Layer 6 of a small transformer language model trained on English Wikipedia (10 layers, counted from 0, width 128). Numbers have three digits each and are written without spaces.
A neuron's activation on a vector x is SiLU(gate . x) times (in . x), where the dot is the dot product.

Input weights of the MLP neurons that the questions are about. A number n stands for (n - 500) times 0.0016.
n6 gate: 589429478626234464458523466324400649351611443478491523655551377411645509309621465359475364468526481411465375437611506334551488681623581529451704380294523377654525449506487389547531690364519596465519256485519571507506397692531471564518562373568638419484638450513640370475320387576522449409223552469629577446551579533562409408405519564494440554703549435332647434441341500632240283423509
n14 gate: 570470388533360372467324564663568669458497491512566336583542488384444473449518285509676445591386636578512308515482535518374451524322445488537605580647391515559494497345617509527158532585542548262449604469392631878557497405408479506593448494625424456437376545587483452458349550610539530585446433606494709369577506567445452438529413530579479322350396497591376473460460482618537430446597
n54 gate: 459566438532397468602468594561670494447571377448509552425570652535534578368516384488648570297557351481388557571675435711632708497637529513369539422669424615607472311532475424673450405416575643375375442572522474589563458528289635452674346439347401503466341541696609657375477556569424378264456641657459488428506422606555362541406368598401516239268488592519482531387494419650523452573419
n56 gate: 588471740427593546428629538463385429432473510859400463604474388575529352770572630475539563549575532705581457420430503318350488586548619670632460519497569418453455516493526720622452388639487418500361364416340540585533252471355659579485454383576549449523376303520712510526497667409477474466539424406451434558562473533547314503572546536338711471813472547298425410483589609382377493418529
n73 gate: 683605524506553475447453370735578539439481512458354554655525587381579470424708610370518503617485515680491552569815497573561611515357516485599604366248466512487649371435552438512388470398582497394536571547344344443460488564485332556414488759571488506512541685442374457430293479442537370439616463418549509397324509572568491646591644469391375518335476358637429679575534539364562481663521
n99 gate: 598418314378531488488527596620325428527494377497609550318521497626360438467431428367521629558359390449643624530605621422530523558404338512546628449491460537652602470417497503467396406466670567613542657589627430450458448313574457439458647526531558686691599601548483455584429562398410646484620555538576342566279512371751451620590307722366635455650546509509503589438586402354488586579470
n134 gate: 637493480497371514497551528609579540437469323679656583480577510387490513513597576378447636460473371557335497569644470400653478540507334436588431338676537378613553417395477426585569552611302278675036345494510412451691494404539707564581473425412339294503528543604573400510603536424380589472370602369507516398467572398471602268526493409588553648706660584365532490466395503373252571594296
n158 gate: 471466388438365528578519627660506445488531577545479513457410485472309461408392414435506488621448527577530580600459609426429600314753282583594500543533543662611408380531537547609464524509403389555552399576438218606392503509536500301500512548288683569674437537777591699469481354338331323390598491382512393588518522487625436460361506461416442327491473452674403463320747636535475528528446
n184 gate: 589512489348494600515535574580554506503409607494296482463270343523580534488517391358460444517566600471540271403536415503540364395480485454418428457607485667470552566482361369736400568470721471466388514582361556500436376563415479564568688609594421608540578608656586558523236486563535426409477386353421520469598663485545588471455376563635405477373550643523531314396532429500642524675583
n199 gate: 539523516445336356477295381487573395478405500443509646446396662385335478513442439277603510549423789320755532649470358535510435588337516419572507791657331572609548465474227509380424412433487529541618559408349595460438537538437641552428507522301442506516397455416445535462632392494596420524583353342419425570516500559366678676438757579611673532560571484471454535602431456663365431662424
n221 gate: 534444587497460387507736587581271549431490490830497368657500429500597601667710660459182610619467519674552599487541526500713591586741387355457395683455377576574634599527694433500406590559389619513422557528490560538513484471419433560568587503407609555402364656447563520480719523310612552427664387450606360565383490557423444304456710410467618416587446564483509520547597510670520567731604
n271 gate: 471468559433529401212516440468565519363471365488581513600563423453612581641695472382466593487506575309575440475342355528425488427503761582557591590374468637413397481296531354568630436634637494375525615500522653392538431491543656500568554308475586509509387742487488575319564410569657425490528650467437561317522729324439476541751553666586537497232418500481524512568500395549494334402382
n272 gate: 598580478445672535590587638396484519456532351553476414560551346427641387522599519466563361744455349570607296478392372306245567333405539522390332361721516407634402516426424586347588497379513583402620515600213289467426506434513442426512539494403532584513365423526585522570490531563522478594354523387381568355595565263435582532289306555281437503656616481329595519578374362516539526471541
n305 gate: 521541553423542449564657433539537522560542374318419699491640441607484584453368472275447401554355531415506475441413373572516494242553647611407497453414682701422456468596601509624665562305513436556528229497566638569414473509267433605604650353564401299409510585500352613384558578393333553510362532524319497425628526432420560409476415506516346481577485726337346506400535572526645712494593
n6 in: 393625423547463390457437604631281679441634431353412612438113513578610481431546464487644600523477328352572408490632339490448528619516517418570453370622603493378604507543395443568636545472513288724650395407441403223573453432471620430506650631520368516637554402661412441392338555706529441472418430459381589318432513651360512298491497479384604519648686487380402376554453464581386340536329
n14 in: 328187524696535645560607483490472494596506494555637410472547586472457488603512574485534598563550802316574375389462420329354476434624516678541407528387522450445327484535609343359350332456596453429491437476332462490428580537635586434538430664456657607568275503509479509593321466537637389602640487473406612617413503586391503621359447503465646679399590409551296414590567475297519468556359
n54 in: 500526547519484503410536490383672456570338379509454454646693481402506459522592424417681260503592424681500379582493378398401619519541516487429520611260490593405399592545465417462453628551352635557370438400532510613436479855629425661620516355426474353373329506369534620456212623395567535315583503421551491481503206399500539645586557419432427519456531463558674497366671390470646354481666
n56 in: 518368415546428380688402391658554627628441490519215314570361620583348468494555510549235549797551357494525519465464478535676454591678419497549440427528565513503580490445606667374538644436481697503522674339420386443519396408500493549527467269487490591503493470571528516612457471494253570561561334577455537551503589379407298427525436357428557716629543537536574605741601605271634601358506
n73 in: 557519614448471555334500268638652433366621432528316430490581487580513284503510574364529448600455570442500377386569497490336522572487451564588557510402347503497672146543523472453418377515503503417311410466429353446280463541402487519591451675679273291465553470548605333280411592609359602486522627673377416551605500316516408337587378345477471468475379456657596427695330535467644392506567
n99 in: 670537349631368409419453569418464472500547602356423471246534482457463564580750537476528509444580774620567503457522639562503662441485378481569478408482335347392472676525620625412479533471329662699616598570475459465388488439561525385468428572528382470466529543404231432307617457426448677438746453547335342534604528437488591494408571461503494363316494554372491634332287485494601484522482
n134 in: 516500334536711539578493522702427497479511514390376740559638694468687573532282301283623682415602472574598458653608441370574561596566639479579453322490539653703535493546570378541375534854458511305409323407479493504493366434379461276348443616639578386479544415563581570444468403374504347415539664385404517256469478385421380469588475471297664451669388469272257580594382372598461514649348
n158 in: 483519557456500360537419559547527540396538546524694618384472530454461515488577509672420519481518306528451426700456458334546332565335360546519538518635655771573570565506463497446394863351527546479518539582460603618460725485567409388445450596484413485527630571411444598689484542592564573400359413518367399467241588437727538518462445354444439643377606637379565652560425497484723497553464
n184 in: 661615548528622419568559542465285671482378488680503433537407391635643609331589528381555419593324488608320571533753482469469518556702422491353519518349593494649503460340491396545406277526421584570292560482574513625447345543570472516465575635381323685564691741589588583641557622537552402390380459500450419436329494409608585534562639525531521713422482554391444509459450445564538497463448
n199 in: 294493522559546404654355435480410542345364503373388725310497715445468407604559416525542272516493455627519617420607359542445379520655259598569577519370523727456497406474500531548365694485416474535503676346633450398683525339548560585457424348431333443471473400568581244361460539497377461527500566413320358436313537626547543636513640527698358461494478591408472432664460234611500450507359
n221 in: 624389472548526413426558490571413453396384529642370359576411306279469381386513610570358593522449534582431500475555466304468524670469410433593431450584401725507553367481443313472662497690396573720576445470646516401659361584384587446322551672490449624424428479363542468380513603440576487513601677524641577531428360726417370365515342555304642419677506657548643406480564575431338548427322
n271 in: 512618610434525500563343359503564552654396500452568497460616393710356521776667420560472525525506417550657612613328451618457518591629588494642397525558676478707420581509618395421405542597561616445445470432363465603715453500644686406355525497594378604389430526571542716632341528642639577454648569568231467641552497386404618438563671441519525524552300566594503549350585610532434472391436
n272 in: 533417544642412455564448503350563468522399570478177540823638645678412364541704417522541516320439399647491535374369261478599521600557519481497338392406623290332525580636672429622506631394684404509475207545548516520282415305440497610521594512455368409573358530606503548427421434443548551503449228503535466459446621435478476478420542401403554588481497534468595525441685500454549448548613
n305 in: 444481318414423557395497553700534303794455692445464598484487599538373578572550487524434548513771690415466532391419562459453425478419494541430448431512736481542506428699472610432547485518456313578575488452453555336272527621553561621586698595602538621450493494427355603531539640265563416523657462536500534266519655240546581550485598652487462522494624308478733469487583525311416484430447

Each question shows a token from some text and the vector x that enters the MLP there. A number n stands for (n - 500) times 0.0077.

"it": 570672506442556577540540554393668548526535353592374540608649526776597611519683525644428721527504489425567501740278520497431533355533487356499684587409446506477441463448343310713377441433497644633577594364504476499256556314557502440600500448458648515395494472489436590581537612446614266415512403617584552413687547524478563616678455381445384611554445470424617466365545527462574434456398
Which neuron lights up most? n271

"2": 317341492423487521496695699406427398564430519306290485526541430537533506542580427786539792456331522577581445357521383437454328475378505559578541517502375445358452497499630685519607490646386538473416647508510463377417501684604299309486357533565420478527587322374579643549540476565638307502446449595434405499560527488547552511428473438532542457493449498546440604612493609516691541442708
Which neuron lights up most? n272

" its": 372315594387508543549448766400487484574545487305300555482556838358561598401537363343488493516515507476608556517435461336497480532525543558515457504452532557560415541559327498755524384594484446420500329654459585497492483610464506408552458414553385431477772271647459372540397457426520457332547645545583553492478389462543603509458492438438548650575509509567520481470474429503495439573501
The two highest activations, in order: n6, n54

"ent": 490502404436381431447549550306580588482509497508432491620600607641538646601488341612425487538561598490534413609409376499624524465396446446533307511338482528509413329539410550570794527479476447442518590275525445463572477575197616498450276641637635528624499486428548515598367498618723442382615476881643559491535433475437388515764645527475404414608516555510597593466368503449532545434422
Which neuron lights up most? n271

"ig": 390417510413461576522359589420455549479643604355366510512534460728526594523568705585503570474414622582603558695400476468453566321507312324483510516465446616492529405334492558539535373537540303535474571380412326580469459523357391617439530622569521266485413224461352514525477461510704331494461691615466401427656437652371693473547517651421565386376369729355415407529649413501599585483486
Which neuron lights up most? n199

" album": 451594326648303487654488641565409498613440554515254621629529594600472536564447410590471502636479414455568606361510453517383339545425526605362427444422475403407495422455389430585395384530587499381434475499521473542342698616362362765709463591576539527590550413425325500487482596593548406374650572570565339474612397466572579452525542464559488717542498654512463540470385755429665614783606
The three highest activations, in order: n305, n73, n184

"et": 470423530510547321452613555362494736445423229576432572545579641339544466475419479662551644317412578402665606544540515546437419337550372428356389530364409553403629428548414592649561543723498324600597454577399465439524416449370726522477346526582456527519677557490442504582641490578533379353602401521600491560377525488554368495518486098522420464593473387616622499522567523520427560692703
Which neuron fires most, and how strongly? n221, at about 2

"S": 513530455562445669561590650369412461456538500590520504327510683588610515666580460685663565603503628292662559603428441504601423315477505484403459540448475530648609377559537679639475387415510450389497613500413337628638513351644605363328509590517516468500579303345421399306517466594561425349508399613468403595550417421675570613661506340623647443696529433449493427397417465414436516495476
Which neuron fires most, and how strongly? n99, at about 3

".": 532432429500404673498494709436537570487553419547543545580594467577661597383434478514362617562485442430449392477667612381444582512541492545444550393392631524556504570475556463502519391660598205502541373535476666458404361474501421369508432360496451600538635420516533446584499457576561496415624442299404476460393169537744581325589570648487538690430484619544598543597418349475401490608494
The three highest activations, in order: n134, n6, n184

"ch": 433638604682505410511568726374448480484393503511426508525700579396546579517466427666427672667550565354383453613373635515502470597489496462631495453347223439644361533474467451540549457532544438408637638406502552615373648409330565541548473541543515474625575365577530659477387441482658461480673484651505620498444513482660471417470494223367480604466570588577430590326529582425561339637450
Which neuron lights up most? n14

"oup": 520625555584442466412440649185566442417462409503262635507440587511228566813580340689531575409322438381347587320507457336347464453388391475435356490468449434518499583499482449605361376557533577426477510430625388386415631554302651452563380522612533468546600479268399529494537389605590598471514520683575431379667510575432585511640591459388491610480497507654480416488493482473535488435350
Which neuron fires most, and how strongly? n271, at about 0.87

" |\n\n": 678520439497302567407478738480431490519651497512402586522550553628670388395519565490408544536462529403527473505673500529314654474443557558500511516389534385544535583470386380419359425577538376552629378647406585285482399522505481371558481240414405432580639353479535425644501460527524440386554584559555514486421274490775499288463368511515435634332452703551558512538423443529439438459550
Which neuron fires most, and how strongly? n6, at about 6.4

"iz": 538540467398411536681741573336534612579675421522451479481588570572512459479627491636575471554618324469539552405365631416413406439505482304430562471346250423427463530494645652467555436421497320582622672538735384521444609605377541373479528407545562341421561350578400472574726559494512342271504476534578429349551563466557549414345362342360458633483470565524515455329513599502588554387592
Which neuron lights up most? n272

" |": 344475530336433477308553764429574512499780420426195683613616599403557404600486421561386592455431546381536460506598456549411342460372434528536521556486397453463402558516424612531416466244360410461502513699535525599412712511504349543436514499449438533606653477343505422416501498583484474546458330514388408573522417491550551414596561572448497656368438575669508532516379453491447514534546
Which neuron fires most, and how strongly? n73, at about 1.4

"el": 540659369596534323449468606474508552547503425504384532875603796546623720468472470305455690485612497234200449418396458494368428451564452664486473462436398433540401610504455570538534473564647536688597606523438543452509601510479524698637372539573611444603576309459403509582509535569494418443619494588500367367553596499554594580554528262426514637592453782514421538581492416497566565623556
Which neuron lights up most? n305

"ist": 540661328487538502466590562435530417378554542345351503454520529524482597690307365442363501594442426381576376462438353558445518432373344520463533340467443417776341467550421494468477432517421776431544551568514434486472595631409528566505390559580529468650710364579532613637623528528410492478562620660527480501588442477568681498540564443389586642446559812656332395461685403440590283589504
Which neuron lights up most? n99

"-": 443552450440415578443631666417576517606554399468609621565663504599449678536543535563417507403605503468526638399505458473602299543336506665484627597533415331767269583419525542557294597550368509429649668580484588687556417379479306478388480536483469402664514383485498400439587485515634503586265514455528340598494479495559751443625472395461547405516481685390374685484653398441417385474441
Which neuron fires most, and how strongly? n99, at about 1

"ay": 516525577522405432487651573446605465521395553599500604669590688576667401735608485419602561580368373450388596480445362554450422445527525479444429580242493698642553398277355624534373489487800553434385608719485444526424573491438398475360584653499519464427522401556526448376476410438525708252499410485420506698422549588612540284492464350522384494531397439528656366520563446443548491544344
Which neuron lights up most? n73

"ase": 601577467516428483517570662413621575499477526541497602678653631648464659510640498769449511589428530569303531539430387548311384562399419574438569430416453598464455389393479448678425448508597499298451546475468511559371468638450574501611550497606591464399688369443429541540460492438679431389521524716537463511545500502561506454684561231375565746501415611565471580351333813464544542531410
Which neuron fires most, and how strongly? n73, at about 2.6

"un": 368404333648382664488516601478629515537468444398463548581535414517530386594426669477506493499383363453427523444576556577558422598318344513587450579518390558744454560429529467586513620366630343408444543571436568584586566453452407446387476677353421486604463302321328359480525451429573514402555467599592450591603619584396750614865546286578511570610470523425756444536701526341517557510634
Which neuron fires most, and how strongly? n6, at about 0.39

"ur": 409449393531546485478486593392578542471589500386608309665571524489712296622433513627501597487518304452413439466601532505615346441540458482605726626561419354561432487401544532478581697510669311473581557653469540600521583593529568519521456722612674303467608349360516608547404485389466439424676633540528208535607561522330604542613598456404397461495558482620433513380595591617523515210592
Which neuron fires most, and how strongly? n184, at about 0.83

" ": 225336382455519622535558765454472391448475540488407614562511506529304601422528397772435482416336602464480559452625478455481393606485518609466586512482482356450219525479562630564566378501489454493668683633529592494447459491523376566432563571543446544494632329519603599704555438567578439422463437589575538454582356546626595456431492496503257547574372513560500400561490460554428604493605
The two highest activations, in order: n73, n54

" elect": 531477454471460556432644578399517587587392452348388493486524670522647584564558441609574504571488645433672422441423362395448407431570410523395363401349483392616566418581457390529353383591451456426640564747606630559535534593332562728565613552569508646409568634330528549598352556518666423415546666600490470597491487339524443389711585277392305506586584507595413391588520430322442376654529
Which neuron lights up most? n184

"ate": 418545664493546643594520645435465493371375516595438586505545656621413676584410473811437517543508401567500463561292651507518418525508481461425613473325440534596357512300379590538482497550576436537603616592466558508409554612273508547575474486586622307621577425494416474437466513526605582410677442725592344329625491536568396474665589292389575726639339571532465522376427693477512403618635
Which neuron lights up most? n56

"h": 464452466580492330703528714456495638487457470586298664669550521462644418649525717490511535515402560457485498598535549417608413489519512647586395626369435545441523476335560455562587586501405530478386565612366572455341574292443547486470307511560339521341600647440490508581246489490486411515479464462482695553497493455453543440609433536313450611297502548496220363632539475378434665474474
Which neuron fires most, and how strongly? n14, at about 2.6

"5": 177361465478401501687701695470492460590427645453411494598501327684506499413697521664473878511323486517625479460502412381562340552454585655441556503485443599389444453508635621568553544466376408370461504610586520364492555533635325475435389645581402440481649394491473474659599522477557416374406474610394474455519514519560453488457488471546462428464396583536472626489490579545440505468683
Which neuron fires most, and how strongly? n54, at about 0.53

",": 314433553388419724543556552333522460547381605511603491650477606507583443573504435737428444495505595514590482457523510578416374504481440505554451436500471466433258575464540546364616458294321415524532460531535495464467526485420463513413438751579442547533662287503323613467653369603644461292562484451391555433655167526621526519327492453363591580409588563643436664614589518593518656319453
Which neuron lights up most? n73

"ons": 429462400575523604623534747463510530435388467494398714642609653567519453592449351638365498654543488436356418434405523444496299506381519514506460527466346534561419541606494616547647559479471359561546704519527488400484483504408563393635606542491491543596718265426585539474449332487576507446499313583515480533483430592560529601476594518466445659657466710640542595433367745481574508526636
Which neuron fires most, and how strongly? n73, at about 0.46

"8": 345412569657541585458679579428516435528434548360560522564577455440544483487612415680558840408529476337468616613527441386469432502372474578499363500523406542482166555637576585531564539531508231318357583621603442442535676573515443423320445560572507261542501471504381435549531444518467397360500384571321529624495428433614570490515531358508657413465504669725490365543479605526535503493755
Which neuron lights up most? n184

"io": 602771555387467332388568616470440528406492463422608666446659706418583544554474385612443544602437571558589525324566463469393331296481479566458582438544346393628286448492691500350528584405562448447561656523454362680537612542643681616529591594555431334540674416492518524418519515544615436334504578614502512367471447593605605565573446355527541473392257479532464480350386461549506565373522
Which neuron fires most, and how strongly? n271, at about 1.4

" to": 417355542386434373542544713494500406510345431497275574495554777337496584609616758641418525578459471455561442410491579334521528569563391490423498588323591531654446571399297609631462439568595440466583561518394543580384451294517437503443670424509519463380633600386398412552438492449529438443434526584509367392432332602607497559473450454460557462515431371566496515731518620414483633320570
Which neuron lights up most? n56

"18": 332306659528422413425701632484456411502492529364374376651550436592635577576601392594529713390351382469496547543533378529590453585471428568609496553623456548577346485659554585457618565407546372439497672728599423324505584637599458371509416598589637307544585348380270519485524416376558412352542466616279493494573418570638524555361561431467480441549482437538464635630613588595547589425549
The three highest activations, in order: n158, n184, n199

" on": 583462541404484518629635637444554551592360499347238538583501691483679583492578570567335510569484468519593559301482444476608487535454499623570432560360384531359491579577292468759612364344568397470536411452465382534334485421521412492394475403515494590501581337464452344563480458593378430382453445612530473451579377727619635362551618377487584318416441501505476505617580783449559510498574
The three highest activations, in order: n56, n73, n271

"um": 643632528325486561328276530482614574476513440487562366686542486702548328572628432553487457595466453383487503231442517545480229396460387391416492612406328590543417507468514485528487516433456392411319579529454606468553624525613434408348417455612567400446602347592381462696409369606677402307436516483702616357676684457447502583519519578490582577564465453392635594450619606408435644475459
Which neuron lights up most? n271

"ic": 449736611435664494503734562414551404436534379496313527556617686704583611499545269656441520591532518601432458465393445555491650472613358415607521479503391492606310527532515485518657546562441473485680632392423479477419679479428512546312537599475535335627557296659472390474508350413531582420498539728613576371587585591422450587480444589261528504606390703521499420491651485589658581537565
Which neuron lights up most? n272

"0": 389462475506507527505709693373441479545435476393300455426479364574533508478634397661550737318269591404693401426501360511455377489535494584483565539520478441392376549574566494499664484681403509357361696561490654547419643607490370440350582558650387541560590354457505593586537472611658377408505430690511310571461514418612510537421458474593557486590509492579312518718473602434540540542576
Which neuron lights up most? n184

"ost": 436516434494666565506524671442507515368295541514289707480686459520611604540503378541552527664545431392577572593481510312585406389440598401508507590539490490548720485598404584655632496644463656600558507502575417459386512535406425454486318527624621495350619675574636362494454579574533360279519507561609634584364368607395452454709491394447397647603564431627539529549494398426381438321463
The two highest activations, in order: n6, n14

"196": 433392472579443525542667558431639422566569434515349559761378476502580642614550248621429668516374425514511568621457507539461369631593596521496477534441552555547481564550622569536501450504434328306381684514445460551562526599567349334514408627570570414481560486735223503526532496589521446511677673817390455473603453580595645478416430535622397472680373627584648467510655571526615631431669
The two highest activations, in order: n6, n99

"e": 530463568588547417577594650546411520587448524689550539551696704646523641437385531531370559780624456510496560464405416417503434500655377532470564681421351706476431466409443614576649591456551443464534393758463565456400441504367451575419584322577541448537604239485566457343517435545474448307593352693537593401402480584530380513443428271351595641695353557518572622495605597506474525443561
Which neuron lights up most? n56